Layer 11 of a small transformer language model trained on English Wikipedia (20 layers, counted from 0, width 128). Numbers have three digits each and are written without spaces.
A neuron's activation on a vector x is SiLU(gate . x) times (in . x), where the dot is the dot product.
The model reads these tokens: "form" "ed" " a" " " "va" "ri" "et" "y" " of" " La" "tin" " in" "st" "ru" "ment" "s" " on" " the" " p" "ie" "ce" ":" " the" " a" "go" "g" "ô" "," " the" " " "ta" "mb"

The vector x that enters this layer's MLP at each token. A number n stands for (n - 500) times 0.0049.
0 "form": 601468449467563386500258508547456548529584538348602720451449436436431466485460456418365429474619532678528514247515453535408422515588568397397464541504365544624228491643407444458598527597500655563523650498510373504336515513555298460498472397496548501626501537546555587399518475525346530404589867539452462494559496463448466523608478684539513533534322462297453533464565457597376353460512
1 "ed": 609494465498533394502196514506469587519552569341565661500423472494425436461502481401319435528607509636522523315531411545403416495586570412413474538531379559651357507621418492464575535595488598558529629519498378552334521531562289524475503447433528517581534469553496529461532447544375555441601894559432473487558498489459478506573526681612462555502391477336411492511557410546393339518531
2 " a": 561426428474554426519184430634441574428507423435586611446455491537504470486513413515388555480629455556495475362501445498544464476506469410457442527432482445501408582379466441383552549506502533559533566500576393524452490540382469678523478521418498572509485561424497518462497456578359494458524920531473437509634550510450497543515528598443475660518443437386495531461533520483444385519598
3 " ": 452530528470509493539321466559486535511497440624533550542648595513553317506519526418453580542535484561459501518429394512505547404478479574494477546468420564457663444449663555502469438496554502429522568470487508467524434483497490547490507398548419510515562523454439498460556532556506535483539979494501534587446503549563470455556500531487561484516563421458505612554466490426470404473370
4 "va": 492419558441637619709498482370565381324436489461397502593572561418426509528620518456586453548363452524709478505467513506571542403627421661578386334470634344541549490474288627573309506421478567468470545475494552433481393425298462601482489795531534581426467435432569367513359456506329531605578841464500389497459512509471544577575431621545525433614332468509452489524515582523488549453493
5 "ri": 558742390436571536516494493480530485443447450433366605457690377496403370535350370386489484588369458513480404404481520435544417466413597415507663388490605564569346417449531637513547219455462552484487466301434429536574536577534329585504436591614636361429441584522549440333548642441530416580423710396416402409665508440207427301527411400588599503524711513471459445244648580383672410467604
6 "et": 547532500508607784495431653527542557462600381443362432515503433366361594473491537429387580560255500583417597464593437463652366496516473355449522514558598475451679455345476434565609588354493507584505442304486328480508632634519472457529433564577501427391552482490570388425574578487420483458355808573550523444483306471397452368490386558596527533611758422429455549521661411622628553514619
7 "y": 602428475443623751444223665501567466571558539508379343608372291424493417494451610353507499682265540317494490403637556372530371500491358470317584596442428552349580558467614489479476691477522592583546450302483608609470527524502594580476556517507471533433574481525518564539491448484405531423356780478572529448679482498449467545344456292558547487533502609401314359496495442509576497509543
8 " of": 596494461444507712343248531653469452543490511358453471505518573633489451511487530388433495552266404446514513579403578496540557505470407536416426613488370526423586533474439412413578528436544517498501524518573483556618516462529548571507531552565467608510603403518499475483537412387524572478501897465565441639523526638548539444613527568608524500542534607569520377404534442437513425626577
9 " La": 501568388475557602412374379474593470487571549546301330598354538611633290502517671387534574547507512508425413570549641449461551434517477588480506537587470321402471521405431404580480422460555517486523441573591479517573528499517509679506453449661473595509576499546591506497533499539457536511629909428475484527363508417496490518462459560450457423509510540479576459469395577578459392502575
10 "tin": 626619581516591463415498385435548524487511434454329466486595385475375601296581507317521698639363489505418521519483478494690584492453444482489416471542473545423403475583567404526554369485636459295459372537404507473604508499608437531507458350463555513563702489620389548408577584221470439509631788542544416480431416527595365500612329316566464457472648384527523653439649662584444422669442
11 " in": 495577358491573539583168596627411456584567440368506480492535471570532460457550432444432436523342487534486634409464584483556525511356408520513443600540446528467527543577487442475478482505546531520482442589491573574579486557457616518573505522409570599424678489602344330564371486594494513557578877477475446542617430628565554488484479706529522448493485487418464574468546488457582502566533
12 "st": 470477529594584439639363508477569482475494500602492367490528482464659433290488516476515493551409547561569579674701489521530672463468418564464338528402353631645564533493417534574530442387404600418612408601605422572593752426469524530572618578517474455579512451533640398458447480436464361467480828409492620588592473629449499438427471577565402491551360580475497590578563617326369514574495
13 "ru": 569496612521601488612253460395526493612602456628468583459480511642492456404625521405590567404347449344517572598443596409330701393418554498432498393590607649591372486360503500462486532534217588426477300409557485494564628349551553603444519464472581546568586494483527502346544417332374600531507723478491559480422595545351322511298641491438449434346374585401474504322395524542408609543596
14 "ment": 722568368423578587512221492557392563593419521516418375575567626381486597501618535455314609440504558336469639548549428321473503580408549388456581417588363557506556482306543576440622487487412515620643424448473455542597596495545471425513627559591525384690742509562506538477397709487387527552467710427438559429334450494572488379479602322409445390587543450531409412473698470420632603520497
15 "s": 606453537609579700562277570473507476614514499511446403568503472427501521430537574434521545399469526448497504592623525405415542493264469393431527588487460591692595487502474591459505542382392491468578499305487516555464570524544534528561505515621447404492856581589569561456452449526516440555533806505534402517425491691400572591375743584570503476461413556476412391461625506551438479489524
16 " on": 447658450539610627486233594705464496561502469413524480436590437619569490565582535453591409592341474497509548543582561444525503504503461578565415482593406536615621446550489549510671495529586487491615486443528577396611414468600557424524537560458557571603696495572536489449511483488500517477620843457529450455585406569592506347541569643473562499477538395441520525574519507533574539448692
17 " the": 427438452504485427525255505742467553485525480374525612489488524498450533420514474521423463502584500540490489413502521500521499481502492429373488515513450475479319508480508473544511531524544518489505517507496491491464526527494434801532503488489498487545500556505543503511474488530438490491518967530545461473657508440483449526553521619510484519530488491414488486485495502477471520483591
18 " p": 373545481523573476513427523617459554527445476540470438493560388485468538528492510413504435456363535642474446503605407541489568354526551526487445419522540611455499576568493467532343470512423304467584372418492472446546500505356549590517433488630405595559464485431509466353608558584317487522559923442294666542448452568507492490522516425452439474659413530479517533487492425468379509629391
19 "ie": 687312645468609523673481664507413628417623492549336612486507432542510398485608385619462514642485547349528541340545421489453450439569427580709570457488560492491489502441354644463509569492582598538533417614393431489473482474452391583462590694448491386423473499348482411586500409326451655583451777408387579641579535472410288406696634331431488424373695385458541465427627464706688313498561
20 "ce": 406267516485644608709373608463491293325493574509369657532543570526498362522489620316333563474172474301491537457733143330605543418540466560455506633510401642462386443360534439473411543395588256595538522572411600458592592607573443584469548459559459427331668476632546551626436383477493422233478697570405555399486367487431441597527539354553447537371550513478377547460546457693607473540522
21 ":": 379380481408495625481163517603419589523492399520397588496469492528422392716497516429523478425364468572417487624517579667433585560432538506456514473556518534557642506238430536412456601517532491488524477471474511427553496515691437518523629415500615448388628476618549505457452492592529522488552799614592475534455547681522502401453577541404516500568433502514509457475631373755443357510610
22 " the": 424456479508476436486269503743480554457522477402521595495487528491447538427514487572421501506535481540482475425494544504544485489497511448395500516510462466451323510481519481537504513521565517477513519494505513498485511536484452811533490514480478476554498556498550526516463508543455476499496974524562475474639508442489470514561523556504483520514511493427488499488486496470477544469603
23 " a": 561481462458551393453275430596414579384519434564600528435543459548508533511500461551431687517516491615432439460508561492581467407488403463528439532398552451399521594258519479394560548482465367497541524454591480501634495582308577718512458557417479616451427583442514525468467468591333486503502903472416465484582578544444531513432413457457471629512508425459543504493491541474420465549618
24 "go": 466321525460433507612404390456458503510493490588431611520642600523574471410470539460370615553432555612473567516469405556591521514567401716375510488470572471470440423323545488506538587543539465538808320408502558475693513486402659757473352436471525442587370470342491495510480455405419581475486821321508579506401518517473432450461483490731617429630587403559467492525442404451631349471629
25 "g": 509359509498375717495321505411424453513358501693437634479600552466429373507354464355379501516525526515598679548493403493557517399391412522397415474417696601544427540170547542594535491450471535406673325416504575595728596515546382517498400483560409617415513407515515512583554570491360629383419760431489668325383576447694564493581642443654498463606540539371357631432531580497496600588506
26 "ô": 295303499431562634473281596522397417507491741556405480473495484411584479515416515430424387498404526484509481580441722420561549408384402526601519556671388366313225416377474672475583665274504783338576347576439558370552475518642335518445367596615487461498692485526429567447636439464483521627398659438487600447451522398489428548341510563485408554617425379555509648507516431528407515377621
27 ",": 481560515421503630573151461817447595603442442574462586443572518396382455509559583548596537465350498510470450513476423557435516519452568548459380416547615479363563459366398512424433662473450567487429477489456470496579419626482514373532548335494528626363657415556466447499443476511578480536561742546551622508581606577539553447441508448612555455658540526737438256434437489493505483495547
28 " the": 451491488503453444456267475749487551458524503444530559490490547478450567416498507602452526503566475540477465487480544493566487493481500473397517518533480457432335504451536510553500517486565524433515542498509533468517514534504465816545477545510475465560509556483566543503480512560462470506460962500578491473619513438469478492517540506493481509509521502450487502504462494441486562453620
29 " ": 468567500451504468403339538550522530521574473630554535499727515492513377478504533469446594568546511595444457527471536510508538435459463537480438519467471625401685437404701599535449468492471393414496554467474553455562442538477575531469439422574434528494543505508407500408533567529437529534502953513543509549518505558570529476450466514534569437537585473478519611583441512450398442521352
30 "ta": 597410527455607489534446521450579468412582475490430368531586485520575465589626512468531501495490524580656417553635675567581579454499549602492480316495519472413485613382490445561392591440539565530419408365529582444581362534496450678412378737492532603361464504381484493488432347499500461612508864417412511576375630643508488472533351541792502505624501352330557582502451599477443543479525
31 "mb": 567365538446501597608407424524415503441570420589500595508449350541330582563473487510533459618257508353324460581704287490698456472512554462559404363557522532479475433555580582644565435493613569427689428440505457667645403538470234464457418555412605562578580508620591407485543509270296440465437744514462611603620659372562455495682261474654469566598630468545472364483504396349478312604398

Each question shows the input weights of one neuron of the MLP. A number n stands for (n - 500) times 0.0017.

n40 gate: 439368391624554644438458389568396392311471539401545480640467511360336520623407386488438494558427436435651477509317410415426432503679520414531520561553545506464514571489586352543612439437544402420432488500474312559520491374347506396395466604492415669408373565497443546604566572465619615491500494378735690489497512254649455612721455520595578790473633497530561401638606515363534488500422
n40 in: 538455425479475494732518291293494470577464542621516518580591453593726593607539549458713301571511500250565512419524609562419267523511470547483564415470380434503547361299506521366599474518509476681494664399592503509396352437596562432367698684373660566467484546444416403620377371602514628455444521435436572576416479330663458512532439589462570395679474521357624556482509544500497575459544
Which token does this neuron like most? 4 "va"

n146 gate: 381553441489631497452483489604378500503704602462618595714474558399449500649545356593471391447387531560483356415497489567410542478404464555606618503534543427701557404556447486415467503613559486516409486489539416365478522559503533559425536580465444718389510619469323422344536456517534492556395508572484470525640373388430306385611643503431580588563289553303628606559283553389478362598632
n146 in: 423566275329458276485676471588485512491388596567415408583409556394614470481411436428426543672295632445540520413643491377492419534585517514519444585603622434480532410412519541447522472446529410432640437327552543676427494480434583602586554472336563491459558458592575329526497554610565503569472559509455750565548310360524525537648265653607475463547418386417660509491630526426542396454396
Which token does this neuron like most? 11 " in"

n152 gate: 369439580493667313269830632581308577421470369456541372572472741507515601453602533580641261261449583458489541470455237617257454470580455515471396474511588504385496422533421576515552478478416293530446435477485458698319207534660515464402586627532836611515309526413588489611280421526457519504504513395467496441344519500398489474903419716325608563632538571532590504595557406459493144790504
n152 in: 376484447676497602769605615428699379649516386482262491630474521421467530381625470547452550353639435810500522476454413463439553543384422500570415497684467551661445503583574500445347531571462538307624607472753516563555549403400413688441561491547547468509558635447685540456534383454626666438441558469365412543485531637649577448550436458659586586449556722506661307412626438534439459373393
Which token does this neuron like most? 4 "va"

n126 gate: 455337497558393410632552328485516454703458553500639558645521586516434376475749468650534403380564716559561461551442497477387608721438561599588614619555581584667404699744509621646662612749507549487305565464549438493579624432474500683477401580466413638526414475396588284441356398522570298636647461320494403551360538484322367484548513628503407602417468625380377442390454310387443457435530
n126 in: 651494428509466488475472367543617494590395223464558596401431533515446334571317500575482525618522528554546706621642343534500525577705404684383627445395452575569644385435479588530400469494459578466468488466637547512545570385291626497441716319553515541575357419559455383428583319381661491571263443568503587317473445390406441336519430392613595287541445402434432401603594290423545325398497
Which token does this neuron like most? 26 "ô"

n159 gate: 444504628427588528597543597464389684542588428517664532363523410424697621537609507496331493320585777493357521524297570535435628587446363649510428542514554449771304476560527518603459559420489650545590465581458308213545538210741595500447431497440500496639210456613534640468455796375384493525479430329545435351462549284423480276535605517341847535417420531467335486440426486567562333433422
n159 in: 463814419362605518578533566532572342475411437533522657638491530575423388450367223547462429608541558657371359536515543552506724469562583460611494610602283521716457367668494497406470518515587587546352475364494593478503533472475528595595436725400269563522511354497599598484600280509343456451564507528476590318545552527625568412626674366373524673411433402620426494531525568503325450577529
On which token does it fire most, and how strongly? 0 "form", at about 1.4

n10 gate: 511589347096435489541710413445504610541582492446510456256497555261407298571533504519628270485639323594471651271353412433421459584475533445554442471481407586301486351518359418347769566537264376518557597485251496448511424459440423511677500174542826474425343582441604378211526412467507571389456424445394500438424390571554493453493348708507544263557540658534555678310590515541627526278534
n10 in: 644402522556584606369519320374631468632302474524534396745550599525533699389528417544428481661494500529525491562531631522423611497587522354497759600525503564551596392298368576586346531397325605472500516570595322433497324452383663382368559544650371506599492576626699259423410463457542767648325475509469317528549503446421389342459529372525581509374578481570638604456421513368586500440512
Which token does this neuron like most? 5 "ri"

n81 gate: 468379594584300532500623332655271512494518446310445588526410500352497520570462503435424644562542558351296622497558611550520403639674590419270534494518492489524470543570436612371417549379414613575521529365447391565394420580249523556509376445416567545435544621518326381545509604373470388644567448303374406437394645360479528454497377531445526451461599459410605529562462672471611402520549
n81 in: 503539575586489438424408573617470463411596515459648506446453729582462443463497404482486599629551360576494390588242408470727470598500473512610579320410474411636528453566546554532690500521533488615570521455539611678494430461494479377702550571705446639364537460569395473530641373627461711536524591500441775450529488543615531395634417532638320562629604293661354437563587539515617512414483
Its two highest activations, in order, are on tokens 31 "mb", 13 "ru"

n115 gate: 514410414504510299377429409619355449461639544445791603457391622476400309483414448464199486536771642641766493444511457525420504493602543514362427514582304548645215538626361298476626655704504594581576694450432425543350483615450376562681475507313425493706472486471538578449402549612476504389638612659553389587622507497533633598645533762507373549654270564295464393550572408539486381610388
n115 in: 470253420436797478708138515665423562628549565360568670466493470482460417338470363580315409413547609592474387300583500595541450369511654485283344549583281522604363470392233450311507537601511657481604687682564458542456441542477380602541530418478462577630631544530404598347485459548307580405549804590519342452708373413484569533530562782519463563492376477317394530454599304749408431440433
Its three highest activations, in order, are on tokens 0 "form", 1 "ed", 2 " a"

n108 gate: 529573486471545452484455428545563439516532486398527435487465511516477528387352355579425319468502379604623422215564390379563557455472454311505431401635425534440360666598472508508445489609456448635618603473519481497310484473527508549556598567551419421530474562322356476404492489622386364503537627567394390529437476464385482553468298646505420381378460500417519451462533435712418386478330
n108 in: 459376562529476576434523548503464533535603554412563556564467408420520435522494595391604332497605453628649500457555465435334379433573573483503474573476415514601358506553455455546463718570554705688461518288529316553359509512417360655515434404556529652554474409482489818452352416517406580462567646544517517584514425534665539431643645514416425491693348526424409538341417608474331343529263
Which token does this neuron like most? 0 "form"

n150 gate: 442500404531528592571455477641437388500520577416492806355424514437492302599528558653371683438588419617450478514436349559497443603516528533525462431680389533546529429642583472572497663605395264533563593635441525579530409404591386387634561506492466551426609394556410467563494328392696497584533486567585364483577494470637562387623437473370517594448603506406606433517446562282536562430547
n150 in: 451475552505573587419502307620397539598486475460429639454523419465439544516497607687550475470640440205573361449617476347588417527440680441596452449514466452475520503450479472409433611373517323441517506462475539508455683616417560581576487459516399522367459497330441603636446535487652506196524445617567471304481581280517435602584623463422513511643489600546437456481586456410551492437581
On which token does it fire most, and how strongly? 27 ",", at about 1.3

n65 gate: 479488454524461531435577558515544590574564582549370583583414519528530348564776567569457524538436438551637453698616512462530394441470585531505519448659521486408507574480427437460472624523548476544529409479605423514609535646562417610344437502595517440435464491550410531471481476568513493557583522571390530544446453511458527474607517367458416556381453406551227431400416377543588413571531
n65 in: 447572503664306494530573652508569327494598566650375391621459264647440404653432569408429616441580592500300509488527577642552354497616518538549311494619609634521547610486573557529378418447479458611557527625589452509445576628566394671373349553492512521434495631387618362332509567564413398616435452477317560599308447571408446642500445446573485480388485338563535539426431352538529455692341
Its two highest activations, in order, are on tokens 9 " La", 30 "ta"

n5 gate: 524420549507497459429774415393546521545444669581531566662287561405497636417587724570537507618488479666248486473448334361466594459540389380399259483434510698486481405553477507493340428479398528609825406389583147294507609559514621483600599459457569577599531624566567500211408596493638381455383382531633520510360750467547268452417383654517360483560706610584597556476517458497341468420526
n5 in: 652629497430593624385556491654593572332316438512437561540511428667491474412619494472447521543412601646409637686713500515422546552503591467562425549724447642512591413468532367620662436470525556581587414466488546562608449395438470353390636570389442326655554423583300092652566561560355503479527535479578444494518476591414605545607356450455385304638421512554411574522611356622452633488514
Its two highest activations, in order, are on tokens 12 "st", 31 "mb"

n85 gate: 431482543370346371351540584644584569309555444503658555358381551399526340570454461322535567616424524630424503419415455594524377398777609506432741524442526456571486560349407534613515572506466605596528475344463448570500479678436763669579593446538652247327465538537565294568566446419451482613597459590491512643640455512446622384442509662461464575544431542525406448601451591567663389606548
n85 in: 600827378482451456431394569547497699576423422666468456444382564296372325708609396467480524518476565398427471561386503615382446506525418456511445439594679329413631624407449285509419619544640434639566476639426360485549604586321447469459631418537488518503557600547566538590538471465572557367453445632454571526532561458568506648377576491297410451494436611547329515657384482579382473471620
Which token does this neuron like most? 21 ":"

n68 gate: 240550749587368429506553519384351436618522624370542431326549472521587327604425399399392597694514472383419407466450593553527424441670488611573466506403386590465361390527595519531570685380585636319532469697441484676268479572358425611519466580476547766462500524403558606519645485534700472469429427491393660377595411401503536613453590521466414396679590450355404387406478537338473607587436
n68 in: 536522657533310555458489571484254619364620483651537433395580424573403484450325446371540511586604547432285481639420622372367489453487475489516535343592505511604750435548590393576557569577421590467268494648514321441497481464623517503453607547667581587424522546508570461585385522495566441586517457558500454604418602433575497426417452597358407443520442376577400311483494530564367472603495
On which token does it fire most, and how strongly? 24 "go", at about 0.25

n25 gate: 593566573363385329381590571400321535576369707567379562765407564503377368385617551424450348393583500567507565405411630517413490292414469469373365473400347420601401541662477514602608763445497325690335403642579427510429429399510503404232772466543566539591543520472413497423459551405477497427685507517578446232297493566554335574534649457351415578426719442526259296493458410596524371703670
n25 in: 354364400740439373570555439428631549336509601570538476372528309278332543557626532449532458527385593622485536503378601446547560624497563370500339725482373598612444556460603573427594465645561494482482446467569494548509553512506423486560662343526644363573585639557573464454506461376342512680556555773574558479591574526276506559649393459662518397491562598545461482374578369488327349605439
Its three highest activations, in order, are on tokens 1 "ed", 0 "form", 10 "tin"

n6 gate: 397435439333613474463531488534571446404433490434429553375534519599477569422490561391512418493487447546431543481481438507638456440523548614456488560483470574427498488514562554432432510374556405512687582548541704454451512578279783468399488367383471620405459540507357471615400514429436624647536514455557514566498440590470408493490502549493564479582517579397538336415500611466387388418527
n6 in: 452471503574559466543492522334465492426407581433538505516502411583400396444676547637434569447469532419442553359622630396609422716587574500497508402481505577535557550497439487437576242529292573524611495457372436379458398436462619474532605563421484478657462477388368513370660603382510422684442455315427446500453661612409414492489658384531411508437408331463535524532546380585477618489535
Which token does this neuron like most? 24 "go"

n164 gate: 427492540490541474436506481539479591476416519525484497730541554441500580593419387452573479608516495532609534533484297450492481378435422472416680630479465670348356574540533662513443510466450458577535616524676487307528541357508508482416593417443419529678407738371538349508469357461562558366529465484459487428485394450653518508495581340461441577667453482344450429434376374563628473581485
n164 in: 328460451514503528546583581563650494554370584426602401565497283483514573511384431329484616537447613480407314442534607560442334500326508556728522786474533541563432514495519463606514576517483543536558426389733480617514450383414486535460425534389543581566553661503643393411506413506366520574404542680414637564542450584332384494537390569545447333468309500497579616514423432630578425537355
Which token does this neuron like most? 18 " p"

n32 gate: 372384570552256224302596568364532664569598521459628483417396438599524653503591398311600493545428438454327382439517528521347542559667299342378497441413540450489442609543307553497640669514401655682401227392503591584286360367619594477680445531583392659535497554622524472320445424459520577556786473459565476709698534624551454640642636534596328609389566500539410448437212597653548637517364
n32 in: 530630803512483637751578562772580540386518515439605416569399411676477546437467494503555539642516452720688482527431694428512527485480401678380515348545297421369433547632532564482583426402415640432420555542449439336521293436370686422515527375523542390689452439391500410442500381533415506554405551479580299506468378465547595506395438413473482512330554593430452425428658581551485470566472
Its two highest activations, in order, are on tokens 25 "g", 20 "ce"

n156 gate: 430571540570540463534448550534541323577358328587613595365213530533545541588478590416465806494555614556543506428377475593389643668482491308416352567485509506556423482494568428603645558533269478382566202420528544637434627605503546462564588293529503731541514565627542546384479415500677435531558480527506407312388454435429432491549440405321549542607482656514491503636649411574280622528594
n156 in: 638234599621457422370504473524358556595465462765471715462470400559478450583471664570492427497373506459390756466561512561523541443403486408520469408433660480459443509431439430546548377463430444357518518497599400640438483459787457525364360511657613562532603419451333445423511589451426398532362436535586508375423557483560483620460533621646311469289612483557471515322398451471466594555403
Which token does this neuron like most? 13 "ru"

n30 gate: 533434373377465425582328544599441451480578500456514475490404490581337445644417584434333482614575477485407455463475432533490513545353515560603367637455449541628542599435529482473527547602495365607477403325457574375347683647594497611553453560608444456467527468394424503446403423473455482543490556575604556552436515406495529401558552605577625396513550635580601543490469684470347472485423
n30 in: 624553561445497297430445571580368670384544579446425456528487503524433392482597557486619422622530403556528516394305569566495553505529437341465394593356409658461569473587611475375508500418410615606508411497569352564497408595790530545500503546518625486444549412458546528393642456372602467414640514313620438563519448688584426495415418246565448598636533431374401456394628436508616469522487
Its three highest activations, in order, are on tokens 8 " of", 1 "ed", 21 ":"

n75 gate: 583540332553420500432574548404507397447574432412605617580422671503403500398540418587474687644479300439636454546387483480354500517580334355782680414373539387635509516653510530372418447404405429595554668433289429392510510329665364596560566612513443347419544481400513517734592444457576790533543381609402393320392672590500592503660654587293543641517639702444696480440662677520634432510358
n75 in: 395226555311283527386493617511531395277431712570584476223590553580456445569440559488480461548349392433614521408575584588391600416555476557526521548458558491417422654517445515429396560583500714485460479649669436649364595394460422480470461679543331405295425561539573407439527494488608451521425438470506494633539655630579535657482410447455574420562290578444524231482397593548532570500615
Which token does this neuron like most? 19 "ie"

n69 gate: 522634452478456467551436432521514352511525683508485458467392429375511524466469616617521525364555589528635483429472392506338466533527459555384644607458369594469387546487585405481666593582517517503709427469397396405459478559522580636644516637394641401531505527252540657632426404407482743414607470387584610535255437553555643427519509513328401519469506401541400519508528348530543329423443
n69 in: 660558529417450426594502468602456609434526441548510583434489644629723415478463598529497425362472457480483349506391514393604607469442520690330568665422608650494535511453574573446255443452430509407547523514624454384441523341529540572514373671434477468331490358361438486550384483602446367757392371463506517325554435530410689449443538584412483508524643300476400509552393345529486491655391
Which token does this neuron like most? 24 "go"

n153 gate: 368443309570555511454569445571405474548659454503513398461503497525618419403472500389535500517462356549632598619514483633346571550579413455602583436684404410477361422592397629514533394402448480472477614514520560429550386557423382454548525464554565810586430516267483494440425279612455677327607484517469440433522430484524476492562555733450503695631379537387576489543374585263423489517448
n153 in: 400497445429415434550577553543585553503408351570402414428379330444450368387566545575296607428459477602500540271652615569562561443605466457500514606635444439322473435423258372602571423477520523508591332535540555584528395381419480492595506540393512608585551542480511466576636543724519474344457422380588388523624469384485574480597518433390349486429506354382540794529410437635407314563511
On which token does it fire most, and how strongly? 9 " La", at about 0.82

n140 gate: 527483565513585473476557396453327476266701448612732643358386617626497435490330404722412405531546690566541325577507520476596531645546642503629460490422408566379295420614468459360567570661586555487535493531646538675387453408593399565429490661364694790528449625377586348524490365440532688333520442527443444590417396529691578370828409658540594550611460294503544490534551429249606359663525
n140 in: 506469392515630624394498625463612447460528310417349469537537545366314515392515452586521616515380564500351533410506403537622355388392546557503476536512748503392466515374541401518731500615432466614597451334365321445587431395562272506202425491573485478481584338693429561295578500473387663570412572494434506497395461488516666566412381580542705563450615497585534702617549466598434556527670
On which token does it fire most, and how strongly? 31 "mb", at about 4.9

n88 gate: 417664373576595714530541401565405466507597466607527616573525487545532522541420571544420390390583739368404550402364361490500641675395550247510507563533388281237426542599417271311578549415695658549381550537520570369474324765587629414530395503490680642524518619477309556331539460641421419457338502592493548271294424379542659520589384580402704454483510365577609387490607424500565342503552
n88 in: 383462720383505417500469503337553373494425661408420425463570458573544585637546388454500483497335687459386566590454457560413517378514795401723469631589619447450591621514398544582621622568584474415547625538647639520345356404480420566440497489585652439336587419431618400553523583293389526532651445489404520497537466420407412432446556508364545384347591657604503408555497572526486497471497
Its two highest activations, in order, are on tokens 26 "ô", 25 "g"

n18 gate: 518325469639438633447542503418382491588451466512486500333599542319335439488515554482357595433481470289424449384412300421432620720465470473559545428582318544352415509477331494557455530473546383560481429601567611549262515767316676497451485340451412494271489479497352500682521467521336647653494396334497497473434605380627552563473394612638467482437557412421527399344537278442589522521545
n18 in: 393673529382446394465438580454645265532509633384529398529430546460399553500451557512545334462573309606428439389509454372503529595506471451367457549453466346300573344525436368528523563552626532640690482625413503541579645529523480494590400302331581627406521393538477624370463589669462336544454614497628511469728526447551686403329467399446560477679630537387601483512389532526511388564567
Which token does this neuron like most? 27 ","

n55 gate: 465530430602474657569571541535562569461505434464433577461457445457489442398456536521415577600579433483516512521475514523477514470623400505511404387423489435382465514573444354591546569580712363523538355360561523416546681528472498473586500488418547528585389446547552380576532498470498507365560430546493358532457532420495458489618555550424636516531618532368709556591575435472402415586360
n55 in: 461506489600588588582393537581497509497397497478367553578625440584362465441377560475513665436502528358633384434536531360595525436457561756402451384626535306534500358351372387782500539483658551393494326472623613528535552455562525529556412594561545528576495465500492478568500450464410438578506538458566327410525478508433199473486463473522517341489708489386558508567582422692514520433422
Its three highest activations, in order, are on tokens 10 "tin", 6 "et", 24 "go"

n3 gate: 438546471378461345599469287444575459477469477470428523315465489458456546500420564468462429500561406500489494500355486646664540571484551506572402616431539412248455506505707295606598534494653445461485557603617500540425500540512738421423522647429620555598467640489295511569407627463648440334429470410559583416419438486678492447588319707565373321456480514439648594646512585378481428600444
n3 in: 424668463592586503627531592611338630574468562245569439481599534451562416675585552449429644495643643516447439568529394495549548600424548463611526534500456485478576414495637637547388516461516481698416455439455460535648609492532468421439615697422553621438437482497433408645427461385528187559474543508484541492393427459517432458682579392456427576587392513544474444519559516505554385585490
On which token does it fire most, and how strongly? 11 " in", at about 0.42

n132 gate: 555670528536384424525538531474460569512475416399613601677432572485533509626515617540350638589538375606305345464451555571560571609485546337518584637549745482419577503708541615485470606367348556581500534660589454596638464556503616471451349340474301509385573334528387649544639552334520414414357417700509467389623558406449436275424481417548663485679497467395549518681500503378497562274571
n132 in: 421352595640530553422453415453569424465521545474505462406489268445617469534509520518591429518518491518392503272717623544557464500322532517486566623680380634671511673562638613439610698552381506488416521417538530441370393548435656548488474494537403548347369400562351562668672398567648577533529498488410234425425515568310455622500633534587640564606462383445409488509262527474581631529467
Which token does this neuron like most? 14 "ment"

n181 gate: 635679353239667522690563636591664539623617432297503734525426453534531436494522376567573487478628674452377481438431390341593446544424509403371404330548341684484353512591651490407475528541574539500474564532503369344444335510465491555800472368554820600539455424335407573452328563550617363487491498503472506537559450549503567522525565521360428263682620594506547560490593434642463494560509
n181 in: 448547506645540472566671544451377255454382639560494429646454494342452420553540542453697347581472392604448719646395500553379506506452519377533628574223425668610324397663488673433497586420544560414655450447460519538709521494425404491528686454506432494424349572731727469443543540405550259540482471500439461527433466655351494576463299365546414558529488611578395484484560550432530588286488
On which token does it fire most, and how strongly? 5 "ri", at about 1.7

n29 gate: 506411625597456585552529377471490529459693419346676323323521400605491415600497602388503529570480614310525563652402500180562350487485544491457422607354369503529532512506310586540547541528263542696623742551554398468386484471503513667462481390524630542465424384370583487497425384453479609367462369522789482422621469503447494627440623610547484410666399667332481475478561649348457756437474
n29 in: 610428618432409509500468451592418319369650457442704488220327659430532534511392500434520710506578545594435625444393482527459606601569554595404485450695437460812531260320554461611397361568467561453552431455455488446611626548645503443396356382355527476430497393383619637464388450453455461428550515426382480409418500428578440441536586445621547538537598346533443365449373560300401430413544
On which token does it fire most, and how strongly? 13 "ru", at about 0.77

n23 gate: 577438419348498431495576462368470286524489582518558521401378511589368490490554382303533532589452529674463511608540553492476443598464465606443566670524572557380495487339347554616497553513448267595628511567548424484652650497403441528564318452403444650486500547417563492456577593561318413489447511436521599395313492479589531529236577500508439381582380465483505554465468634505369570572502
n23 in: 337417460391516279414608405692443549506480529385596460548489661602566581505574403397495446724389469440463472589390486540461657486403497461588320494316429566698497497416508566575511670547368471667494423409494497526436469429597393587477439508465531497397600560574673542405238430400548366497542510517519527395364578448306694483508407437519492567416497525589353571358355585486547363466455
Which token does this neuron like most? 13 "ru"

n168 gate: 574595582684593594479699500557497749547449442277561540594415583526513413078368536463542527547539423394594584490419342328418275470545497507392431390503650477623431579468622599427434490527490428437424408280679411364530477554463349341634530480667399634428386370551576685541460356497580490527564423319364618603454560597468523440557732641214423507680487590318335388588623544510503425409431
n168 in: 497573465526471589518502660629362574480642474652425509575352614458399461483416466567525433520614566570451394593468583471613520531392549517391497483514506444494433650481467421540778603606368570494639456552630532308398622483372529309563531600596396444491421458665497451559454463531342611601563636414582492628423511492452638460486488371264591466334606672398336541642477604480500681702575
Which token does this neuron like most? 25 "g"

n120 gate: 348361461333583357439542531483625611632328518380565620554441642488520497460569491552604416401600506616461554515335341428468473455552458411570491578389546427466559397408319433456441568417567448515564612485542433624424370479351383633587565256397587582359340808382488323479530288506409542467566564530402380482379670439453511299620333698518509497549554512587422494458603380467353564524408
n120 in: 584531607586500422537547483450523566413478546519462430492589453448533428519562352579597407486518259608416503365592592719448446542366296428546514297514706541437521574642390457574500456481497511552594593511565591616516450480500467562458481616553219506614517619632492391466464497622500359354656590614382500472552553554561599605606770405434472459494422606482606531416455500556522500618248
Which token does this neuron like most? 4 "va"

n2 gate: 356511504529273432640647689581456541655449665549568475532419404331671427293536338606434493543519669540407511677295615457472500436642475518391422421486570538544389419490534588312298418489288581436537565507417238292313535347536331517353560375376594372482430259322648410581514518443517449493514356328688798585667639601526569379388507633415325358311514507547432315311482255626444635655604
n2 in: 453541563491433472538488542482730330625431363631384619425430398696403563461716469693458632346562262672416431503519581192506449748515297574527475357588609524392535353608509519420297472491500503389516446680547522427503515601424553407466537565488519564608467685503521572424488602522497418572488446581534619349398450407448470482463503561605673377519176628351566421661652491481466516353480
Which token does this neuron like most? 13 "ru"